Layer 2 of a small transformer language model trained on English Wikipedia (10 layers, counted from 0, width 128). Numbers have three digits each and are written without spaces.
A neuron's activation on a vector x is GELU(weights . x + bias), where the dot is the dot product.
The model reads these tokens: "," " was" " cons" "ult" "ed" " by" " the" " Th" "ird" " Great" " Se" "al" " Committee" " to" " cont" "rib" "ute" " to" " the" " design" " of" " a" " national" " co" "at" "-" "of" "-" "arm" "s" " for" " the"

The vector x that enters this layer's MLP at each token. A number n stands for (n - 500) times 0.0089.
0 ",": 560559634445352319488355537485702552517582476323380414737486461596590601434333639398593617599432465448500530397569566739608436438793571476382529435581419426669689436380509681525363587220177486758469281459390493441433554385501607404645583686254845538476662608673289608544598489588392548492344627294539593440397591643368462560438562715674436487529375344631445451638304498216448378408441
1 " was": 671576574455362375640216413274715399372593418389421447615445494570581570572307572452400490854479373571563552460580702546481574574705605492493524403578573434681510421368436630531356570135190508710483273435420513406548435450517623519605373606352813573538632442588230530674499495426434488643365573422639442557592561586325403572497575817543486460570420312555405541657420401300498496521456
2 " cons": 541585538483345353683257446328648432465539497359382454603469455638490635551260496530580480796483503567555483283529562574483496427759599486475583450620444545655457430284344589483469734052206421679459247355596759343462397450517625457483516657368692581424539672446249509707473621493481542612496657419659629490574642534401474547659604722521494387581333381490570566540446326288545525391449
3 "ult": 536597463423583312787222418270794200559593478322518482494410427598467521517472525379450460772524439519597491478651447560463472491751544609543471405602489550744546430455427460537408610099196508635282348477427549407531476341540650463679511774468866497471669571552366483697448561451500466646510567316522532387483596676289620497496602746516516478493375313545490527522447467338346520508494
4 "ed": 614519660390521298635238454286684376396514500394418530512444457550418562499488621455539536834420445627465571533585530531561633392714534512537579560597508458770492351417442506560346601025156459718406226398541537407462430376415644506576557737513773635498602510561198516674529558523438444624462530428535516437620484660283521550463599746491520509438410322551545613657462429322404420482419
5 " by": 548544562434448305576184428334668343448575454355604478646521522723464531471327589511493649807528532591389620431682574457544369450683712533528516447630439545715456385367394536541388614169187349641411353433422539321470467359452616529599446648435739514550627531474266497678519458518435532671396596401545504523669659684270630538599563784504394497522454278538506566649412425376495310455443
6 " the": 590525564519350357609228492377659363426578465376556445711512507632542669589311579506472582807503476547558666472598531571529557407728675463552475343602482504689490356394392570569306539255221390669380308410597686413505482362487651441488477620404725531537667532531227403685476502544299460574362616368488540496546509641269559484484588904485423452472379284563626524557499477267380429526455
7 " Th": 511555540596460348622242447429713292477624440407525573576394493762487737678333523562435587753503513649436574486652462512572599388821616476624486306648409533672553369330373401469424505177221366562359402407487596490472531381428705417459460695483689496624758444676270524573463537460506623547392663355567683462459589604203410417436628749566423438539383248399536596591464483320470454444428
8 "ird": 476455498463455373777229394408718367418512530376514462665469461636529782769415430548430603744558551504500578479562520551602560321845501559519482400634408508694396379446438440587335476139251385518363357409616613531483483356442635476549517742488741660618633561586254418578460644523526451521299579316543611558441504687193438424474649761573477492596344344531515549592354435375445443386372
9 " Great": 588434525441488316625255417457856345449500537385501422598546624688418707663410464553447521810658571589481538347560440578551489355851597470532449474577409511748447348360504556560415476148264312548419403422505615475596551445408536469509396537372718588490646554561255466696406535506411516477414665344499607622480563638148424380538714798510531540571374368558587549580350378457375424373444
10 " Se": 494412529485456308606194380380805288463495481409412449476553617760526588665328533606565572778517689523503498374679413585522668443867623463496530425625320537725577374394369519468467656253247354587433472371549633509519553413433691423465375538479834536559740433615317525702432416364433513479373692364528555496483590644274387415421599715600463457536387347516429592582422362466338557342432
11 "al": 512444615388638359806229474388640402348545499404464535460525487650511658584304546563396569791481443533646433351534533588586659483823595572628590497663369380767439580408416558540492649299240300532396395354534497466518489417430640341564493496502817554566654580704227515652484524360532408530352546248496488541468489621202638422497569794582416494498435341611477527530345289416426529356421
12 " Committee": 584362503372416279719204339418664363375479557392488537468567512701561634558529613540452555740524490533666288358639549469540565498858517470478496489717448473711446375380463531550407600285262355549477307376420643428553484459465466421552400391543842601455717626599217491615514544533393455561401644428570529498607574635239425444521516835564296585712442376667470518528517434443439495407344
13 " to": 589449612480354412632191415344622406396577463361607422509524533719397524566367647509416612751446488611467619306567668526550484465730682557517490442547435544765522388380382590552436641303183355513410281482379563333558513375360648478566428600484738591653674560644194500736585418426411401576362594490558546463583596709261547521603483766487419504520492393741489550578373389456374324383441
14 " cont": 591469616547379405713205492404730402422517552371482460555555452736466664559461669552376649708458496540565505423650552597505467523726501422509443341663429478662405332278316538477463662229219312702358267340426674323482391465459538459535526647380817584491584675467245597718565572536556604558510583429539465473605586554309482525585707790467451497645392323456495583494511343338496363396379
15 "rib": 624539630434388361780132398280610373585474510440540338515451438683425666608372496537503516722484585472546531537670455626780497370840440587572487517630389576703609375308415434506409542274149379616349292479563668320486518454363562373604528831536738541535663630499264550722459409507507452645397485371396542566632601537448438548481638637613431547532303335519472528485493452398377324403553
16 "ute": 627465643433504394725127438372631289536440451338339434558533511595453695529451532475487536718513460537648553485629448559654401457832461576517487508556445591769461469389385524597388641182213363587315342506545617321474577393479637446633522714495824611525584415582308535729630504507492408559376541342560541535611683618238458606413534754445467476551316326481548555501573451367335374383436
17 " to": 634476659520342447636220414332626352446540411342560432570545487647377527557350661493456591749440491662448659412624600514569404447690676589525452447559481605726518380387375564607399630252189383571414282488397553332531510401333648502641450660497725526620656539629183492789548401453406401576343616462547577497625586721265547498618470750478419501513454360685496542558441428425367307344441
18 " the": 638494602572330362590198479414665325429550456385560463696563490690542681557337622531434620741447443552569624456603536543561580412713669504576451332620488485727460345388378557661343579295245380640366297405574672390556478396490604430467442669433740530502647521568230435714520510515349469574379615355457511497535536646294552497512561888474397451521326291598615474511495449302332390499421
19 " design": 459461466517458369739229439347707274429518427330681483589529460608611623592482506658430606746518446421384498460727535482568477346784476640478503477618403565736412341340558539742408714166234416500370285377503587341509431450344641468546455678538739542616600756473299575753517555455470490637444650437525490440461433571247489550430565749580382456616418344613480480534569414309486437405364
20 " of": 647537604599434369598174480408715330535431448356624445506634473567370601504387610450471646713491486626484611445660543512631545351731728623518459509541407452730459490324316589623404628275118353570456266400464534345614487373415726539531463627515786547561637546523238518701438534434492480619378531409565542494606569613295433494612613738477442471553482292603504467594417454320390317380419
21 " a": 690551568545328354629137488367642275433517494396558437629587490639516597459297568580527595753525507597439607491632534498535542411727580493582490393630539511706470367303421555676501620265238432660388383425514638450531524403367716453487448607432821559539677527560239461713541531477406396560354664404476422476516545584307525390491603837518348383479446384695460517473514346228393428503460
22 " national": 577544535404310375756295390433596250488537403330544480548569415581653633512400576518416551771571552508641537326700539579586532352763598587594469548617529418754418503369399408648474606316217367553376261446528682448562504339304502452541417630388755577455628583597191432649466567519417421554401616445511528626558542637302430316521625861624361529549354443621574420520525306398400466434481
23 " co": 498497540462270374666340332374626237412479362425552512495516540661564490639421509513426700783522589438548603480719405561591609417813588499548536461682353464633440543261220540532525664281214364557317252461458753415494420447403694465514442660375772590556643607636335626754480512422425587530349637533507460398567566634388458429532616780661324453573391465535472420547493293446412484395432
24 "at": 613454519449435415795195454502731290363569552487513555495587559515337738523486513444298621770413585529559494501628391571556498374808591523579549547554302419706586555284414476677417548259211363563415227402502517437538536357581615437534495639440877558503614591544237559718582592459544385567349672328389470342513543594278511394497557643514530543534338517660549535609430253405523331420451
25 "-": 576485607441405387727227338446670298388427457425593420595539590567411556512383667450451638784431388538641583540601422582500519481808590571621585352593353419780613441267410566749427563300206368586391380493419603373556598368430658524507454721378714637575638541739264446745550525458614547450388607390429526440640595556276430429525572698471460412515402349679514458513457358313428327445436
26 "of": 656422569468482388654224459443608271403481508474551549625548598480343722591450583583363721762452513534563569559610335592596621280808569492555474420568273476681499425273444519744374549231172286563436202470563507378536461449552676433490456667497806587426660505642319517754524437535497421560318477381447544449540522651337464457427566739577540576537431434614500596543436292456456362379389
27 "-": 616489606434420375711256333469674259405413446427599419609549551563434569534350655472481615768439398564630581556593440591490498504774601580621584298606351424778571427279435593782413571295215365586390364503444574378530604358429638532502456729393704629553649514732239478747531513460613582442368589367437530482641576583259433437529600699483434418521401341678509460523476368335416343431414
28 "arm": 554473540437417446825235398462570220465521466440433418619591538581517810620390462560540648741579610426623537562570479512605594439788431457516533336575432435755505426312519542757355601291274384531409262566573596351508502334452523475518483797465762561461721635662243536681496423447482380564278457321415532535500654668287474444522489743559457543563326462482484501593469369359354397383389
29 "s": 664419639457498352671182469408633271358486355425515542599527555577429620570345555581534524725466498645562545574510522556549600454746628518521479371585323406756398377331506529730413630234233314594546286536581561422465541421457647508513491708442732526529654573591136586843570574443556524499332550393600550423483485578311427421549549716476464433609398482616553554618505260424382388284308
30 " for": 675481601506356366543264411293643291520425513381600411616601465599475584525369571580511642653478527568415624369617598525550488390749621615587470414604422460744390407373390591619443714245235364619503281452468597370574514396435580476509361726465715537515684518522144504812492495498512487568321565368550573549629564655307539510635553823466399438539508367582503514604417318430447278432365
31 " the": 678508582575338362560222446418666276420519450408580479706569477625534685569338572539447631705457483540557640508629537571550611413714640513596449332644482470723455384363398592698346610342256368627364271444613684410548515402496608445449423673423703509515655522564202425725488506511379475558374639374464535497535503628272547418498551883455384465519366332603605462488498398339340360519350

Each question shows the input weights of one neuron of the MLP. A number n stands for (n - 500) times 0.0018.

n392 (bias -0.057): 591485512468563454678488460522315596531546509649420605383590619460433503460460368396552558424550488385419555422488521440518474368541734591574525354704702577485396680559475354567485555671667465378259558566458609512460556578445314305727497490521506464512320509611487289512621532488655704421322440446674401341532491578522320532353546519476322575472683426457521611634546533322448423457528
Its two highest activations, in order, are on tokens 16 "ute", 11 "al"

n102 (bias -0.031): 417622500523586544546643514279612278372412508529566692415417625440435565490640427631538503381557558476479500365545393417430549451500558373592691407392522513423429616558478503465459619566418667528461473306551585589533508528365459526408614404525597379608546611604641614505395590518572519390347453599576433574461505360607503314532258528442618464458429536568534555619410388469489387482545
On which token does it fire most? 23 " co"

n467 (bias -0.027): 534339497462542436518758521491412485356526585520506672494414569299708503577349546660479551318494556512600422427485609700435549612394542539395396400462386570570482506613460564438362605740737616448643581348409531420366575534569533475393531425395497509494578410572404443630522643356570542540494512360395518466509542574422429370603552889448276488512477352635392428384471520564551512477497
On which token does it fire most, and how strongly? 11 "al", at about 2.4

n364 (bias -0.006): 286447431438239497497520438462626333639406417378593409418534574426470402454546748417494438610489450489592554509669344486363576720450503449505520611473480726414667557494382461593662537646446532645598446553486556590661617537637333378486482456540517520472523664394576514424484462557586435424470451526582478403457514387443508506406466482420610517635456489548682685474461436587390419317518
Its two highest activations, in order, are on tokens 25 "-", 24 "at"

n490 (bias -0.032): 505458299522553457626602439412444555505467476497454535525468465591505531591409533505373527357628555593510513506401479382497525473436279569368532646469473578710431576495584477431601598558530402266460422390555397238508508492688567366460609500484489476529513476524387447560593539413495455492596426558553508350624313590516490552675524572415596587362477465623619421465296643631551443568626
Its two highest activations, in order, are on tokens 13 " to", 11 "al"

n453 (bias -0.081): 531503528452545318494627466450217506547543452424491426484618433723361500578482456439473725451441461479449427532398560464494526368303364497603413425328430372602418494375466437424540537590486552428475338443366494525562324472461686497658487468589506690330479500383626472464556484562444421443571572535622728729506375622405470503500519652479689736348468580442693447556685497469616689726516
Its two highest activations, in order, are on tokens 22 " national", 4 "ed"

n52 (bias -0.066): 241521410478452562577417491635589404609364518444352589427452643363361509416534566574539303345465313649371731633515587602518503454580602336633379631417549441546466593453652557358555667433575500665568420323428566450676485432500454449473586354610435464427479540399557338593475494620463597557523569548558617414538301560635407371413423481459370596475423398616444380730519360609506742561522
Its two highest activations, in order, are on tokens 4 "ed", 2 " cons"

n331 (bias 0.001): 415500503581635317622395660567497316548587351500385395577597527331404491528661561616468618426591624432334500682576436625576324721503431417687563605565497494509669373436587645494351648308639511497467604586541525512458409428506447512541665336399379412400402571500549455480372469577458462488500375352649360448534562588482381564468551531529530355402440596491549389573623367712515473671570
On which token does it fire most, and how strongly? 28 "arm", at about 1.1

n100 (bias -0.041): 528640485591550567506461694482313391466350306477648455634636467237625529551533614506530670512486497292509414554371588582532600551631618354407439412613443611533581523729442465420482434454503534347588524444611477650555451427396407466456462512464506556458512428524549332370374447334664542447395448425182497547446566574413573525661591441578401579385719400506448543506430646387578655554577
On which token does it fire most? 8 "ird"

n275 (bias -0.027): 405513497550538682552347519384481538602549610441444633523697542535359398473315526484628343442617575372459535503361263491354349523342588654478451349460468647471349228477585513532519590458532594392480526617610482585253426683480606234443487547564451551631490423610420494535544410568353494523299444570442421684390494622662424759673516653653556582533578487374591546415681594595481330552278
On which token does it fire most? 17 " to"

n208 (bias -0.038): 421481356356245520548549471394442497480439497432267685677602580449408395573396662452762446625663503375396561537563513604506466568366487349553513513540513450559535622431686233312429737511589473490360429483657724658559540533507522480462460386423556357519336445455643400449597517466363564493456675296613557610463577563523582590699425477500536359537599675584475367467514679391600369594288
On which token does it fire most, and how strongly? 2 " cons", at about 2.2

n502 (bias -0.051): 415542405542602668553396447527527324568513405510577353559320646430405452604406578607362520374455639454646497398360415507513681252472597579458527549736407409473659623690419409628374447424452500422399523483584403697557535382476454410460705645300412536583341619660713493493338390564568679294479449590390405445576586619553503600480711245323518466283567523583555557551327438656347332645630
Its three highest activations, in order, are on tokens 25 "-", 27 "-", 26 "of"

n123 (bias -0.068): 524510663389559540457527673706413376500424565378568564628197527333370462421725435446421354404577763580454556412464448520533344399375557550242405562507671484416586421463331656477340447617470654524625410486311434282605625625370663660414566594433615661556626606403707433533531452401514268503267350517644533548360370493490497462480382600658482544610487507447549589616465406602527392607641
On which token does it fire most, and how strongly? 0 ",", at about 0.49

n245 (bias -0.028): 688608416517481513497449693493305646487308565619494567421503728465449640482685432551368491409448491525314547436366422382594409465507494636509616559450605438644516615361458228497452481542433539633609360405419643319481268539660380583494689460500545497544367563577467389281465549457352693575702715562541360464669557500592612503525506457392444323408344436525697448477328423481513407434503
Its three highest activations, in order, are on tokens 2 " cons", 24 "at", 14 " cont"

n80 (bias -0.011): 443630471434583468440557559594415576514337545735395535438469448542640366563352482391576354374698561430376723489493452325479540599555355451497230575537542408748517653536347616438528723350410635443500665660514596475440301400607315599413482460419350497444598902352449486635494580376461619522860460613658528238597518536567486381545649533432264643511612380447435530461261534439542550440403
On which token does it fire most? 2 " cons"

n188 (bias -0.026): 550215541613604435676528414598419730569649412385601472538439485568573406485410396364421414552509596426542589529421442482403529419519422555485419524439553626572512553453453416701485598544394718276497549261624509343506583494403651651375597494342243488408466617488535694579455363556572491433595415583543394484477250427509491650503425551494449522561506755602449710682523398368562459424535
Its two highest activations, in order, are on tokens 19 " design", 29 "s"

n256 (bias -0.055): 564555578617444434423497367418473451322522567562574434463485447544393429556461439744497465624457370371419447400575459422378511324488563544491677465543675575275553531500359356734533364526684695388467568567607520672656412647531473732535621478372545482418482426604421642588516549347575450445531436417441587365477521621619442445451557700486500343460631640417512378591393699364411473542482
On which token does it fire most, and how strongly? 21 " a", at about 0.94

n428 (bias -0.075): 417571503537506415444532517395415431625406509486373597467552602465630550387459497544627630393542614828534428568423552463494475444415600401556713460476509381630616439556598489480447436529416599443376640521332470384420461684362398594387301467491595457439331712479509614480535285394438677524364458476509572370458652509603669518463627657443530447738404582503639486337491474589643503517524
On which token does it fire most? 5 " by"

n475 (bias -0.029): 344616506580564629523597593608377419425433305587475426521595483503635448628303480375345438243351511511450427443433586425654421489444451460525537433692472547612494408543572555452554514336588618581443568412472639413431418517509511435593248497585604601469497483466436577394453353481543737485446410471543648426303509456446489482408680562475513425682623563494574448488545517714554537452678
On which token does it fire most? 7 " Th"

n346 (bias -0.024): 500491455579566500348583576591478364465620358588534602621681761468533763527475519522397566359412432625358679437500500346534440665520525274585414423375519589711431518551359457378399425410602518645580592490497328384468424381676383556428450638645439547588554453408357519441517392470532604516547558507838301533587472464627352366392369582387395452552348634402678421410503482426513558560646
On which token does it fire most, and how strongly? 7 " Th", at about 1.5

n417 (bias -0.047): 618637618457617506471299497513523670422391440408516761397497542285463475427506526432646210500506550299487459649337314541487659380447742605441441513453564609708567338526399331478384417328532588500506442487594618526451469477429577735618571420458562449376519756564606587582576613555581532391636595423323491527527628375700500513503335244488612386556584526461491571346572425339519523503573
Its two highest activations, in order, are on tokens 4 "ed", 2 " cons"

n363 (bias -0.021): 506488500586395506482604634372457670596537572480582632446422618293598491379558522445455521452363450503351488519306667601407451623468558512373330438538521568765324584444494432458494524413629451491386494185562466444472424494570624592428647586607692410570582445433509403365439402596679706553513466595396264535384518615454476258703577475609506537380641457460450450429403423687427454563584
On which token does it fire most, and how strongly? 14 " cont", at about 0.11

n184 (bias -0.048): 469385407266659515460402473472418589580655670584565595535530670364589538443717556445413494352503633500559551555494488506422474537563647687427260387554646473595491497497515734440530551583635417528454606418399500435353608503340409376338519361330667371497309691549447482449533497497577524465297267695670387342439506503387604418441460428562503522657421479664577529608481453609485509572519
On which token does it fire most? 12 " Committee"

n97 (bias -0.035): 419577616541534543537451356643554444477465494598462414630492489449640421559411515352357333396519486365403317632553494558399356489467345319481595644349537627534511427500463470323352757634535570517253369379506492474595568543506528411458512485739598494500489432457421563514646400544595523497545581456494497441708616404588570526453589553605563506324475365534500476572606578607715514427538
Its three highest activations, in order, are on tokens 15 "rib", 16 "ute", 14 " cont"

n234 (bias -0.034): 383574698601541507455507587428521452674592405480342727688527462507454620611381782416483535365453473441527593346306572337326477563504398420470637435417476659486445566535535463473768355519469343369388535644507422347240590352438639485411420431323387432697611562821453476435440615403408721600691333572590425518407549422577674514585717450473308585561567574260449347606611649624618398365461
On which token does it fire most? 7 " Th"

n204 (bias -0.055): 274528653343464534617446424518449338656634453478473520588556576443513421476466573585551339607446365537486534545625375528595367534376529421549471458482454643494443470410500423539315542609519452448402401488206577532520445448506475562728598468523483508311358361409459562606531629427630540538602340606605480668570452491623433532475391476475563540509478572770459408569594694567418330419424
Its two highest activations, in order, are on tokens 17 " to", 16 "ute"

n311 (bias -0.028): 398663519538500434453598403503426405350505490600416439582526419408375492685489602429466440568329543401372432472564500595392445553459569625454370541653658492394662430481548602394657471566576557511426497546403537540556404495453539566375459773371468417495597398434476372417459524530401500608420599408558533530448639511405462462500553397609613391641513540450510492527628674398584625552624
On which token does it fire most? 7 " Th"

n324 (bias -0.017): 524353316469515461455518568271479439530548523631503589648477355695573565637458488649456641632384581447436656315396529346439497545528476506423527607611518572518352472530488488465562559600592550618563580669630464294584329548596432645465506445393434675429550432414582447357516380625464597524491467571482602494404586403625506662457679322606511358570740419450463301615324439427479320520439
On which token does it fire most? 5 " by"

n383 (bias -0.026): 614448554564386480567506589535534481571412508344454492520553559436479516529438486292478475285605445506497372728577409478326527412518562472467668344368537473404494468554483445569492511439537452297551626506445313380389575494550576626394568477536474326639419506441402685456438454548469352648331552331506439648599536707382588584533545639530503489315514695514522570446572546523715574641578
On which token does it fire most? 28 "arm"

n500 (bias -0.053): 446526660485488449346512527625417445392595601497503423448445450503522531536616570556538562432421468547266497341468686350378486616429518432440476540340512644446391576554500575529530300616424545533515441332448639443434355515752323500570370457500575730682376409770393411643606586483332524552609485653379485528556468548512523509578273414480470524637583554550483562512299293560624431433409
On which token does it fire most? 13 " to"

n341 (bias -0.030): 401454425492659471500473560573558505602306415530462556470562385476495663567561611487583555414495528537412445603508448441363470341552458482653564456549571566585568323575439385516482416425538426591625492451526488599484606564428227591414602382366481508362424469717684455627473459505390639516425379492482497508480587540635490666585593582475502436345426476584510440556634582350351433557546
On which token does it fire most? 18 " the"

n231 (bias -0.035): 603547196193612399529624422453695637563623510466459477480583649464475404506617357480410648442305491407525477425567589722468614431261435429506346487564474472569542546503395424561552671628579463341356373483570601470421575408544536618410541412578490411500361616728644490707458557578447506617404434517549506369710733417731541296367490487669381553289494588445531478573376440487687533408400
On which token does it fire most, and how strongly? 23 " co", at about 1.8

n160 (bias -0.063): 336595529524441419457497394453474568383641480462323638512517669503386322562405500408511369426492606309351437552520458503568664569428659377420587408386460394448457538456567514636609491425443422535552661586634500433636492541395649386432437557569404503563806423578639560415466595767520375408464427607494435586443675327595371464539540461464526442473536647486503508611323402541600561546479
On which token does it fire most, and how strongly? 10 " Se", at about 0.13

n348 (bias 0.009): 458529361435553317494419467393470465467407570565379581488450485405528437321306601524518435420554431364448683673738424526433341485497527663276410497615521618590420582591581433350470465481619567658464333552520553521527554473472476488479435327601506424615693680503629616611394543440618346485453485595527538540574402509446669423686569420563541621331549443360561278355418619573461614390637
On which token does it fire most, and how strongly? 3 "ult", at about 1.9

n310 (bias -0.026): 624431370409600612331629332701534487613506520619383703483424346524580590424290459432377560651539510661457436521253242553434301554388541393539602418437325601663513510600551448517530597574519621490490547333516595490595581493542597419340359398436449735768591483716559456341522458384514688462486417517547384552612325562463263570681741601373413510416597303615615348397479618517574367516448
Its three highest activations, in order, are on tokens 27 "-", 25 "-", 7 " Th"

n224 (bias -0.038): 432524621412478478567567456683493568178317522424450353533478475549484576491589523364524515414413507475609483356505517430558514629546488579347510512472495594567402566631457510444542338562593477445615431569461502341525619440420352577537518351554392563475431549664482540532550385483442571515445652623614369436469458621398498515626428446538495538469567522547445569575497524550436623430579
On which token does it fire most? 12 " Committee"

n418 (bias -0.079): 556575441449600593472355503535602488528430353697707469315639503350433609381312607558664463540412375601449552591566482512530477438459571442485388281574580342485491459519391664309494527668388711456339426411425549538578479609519433654527487589528547349308424613380595248412469513374444466490529494605706563525532653443389362411581605471461602506681462648583408418384422664328497599567569
On which token does it fire most? 20 " of"

n236 (bias -0.025): 565453546560485426582414733491439297373578411375509439323512364494333422391576746470599443494413453536717409645429384542638462497484472567465608571519564600457615624605485491449348545606480572450537336519622343413392535377407573373431513532406253428539488325253594427569536525369426660604458456437652464494613400581555443531482399679603419630579608491524609663472497482422618438759453
Its two highest activations, in order, are on tokens 4 "ed", 16 "ute"

n239 (bias -0.024): 703449396432411447627478519340403470503447616467524500378494522500503598436475299606647432352550542469461682477485378591451417778426494339362264482393544527497253359604293630604550633792510558696334780571491547551500455607484574597589633558562692555500395293534532547442432519604421574731490551352658515542459562519528421439287519471641489427404386516425473473468490482503509550435551
Its three highest activations, in order, are on tokens 16 "ute", 21 " a", 10 " Se"

n195 (bias -0.054): 392515535392531642412371618635425525561544497416385415558660622366577461621440378478636494494476628391335398460552515375371610525315535416503481469549334527727441488599459707420431192521646712577427462416439538567487353630477503396392284467556481445590506404597416250583600481473589680587649420584484451519622587567353521568454535633685503440652566421375697365471530424573687383571394
On which token does it fire most, and how strongly? 5 " by", at about 0.12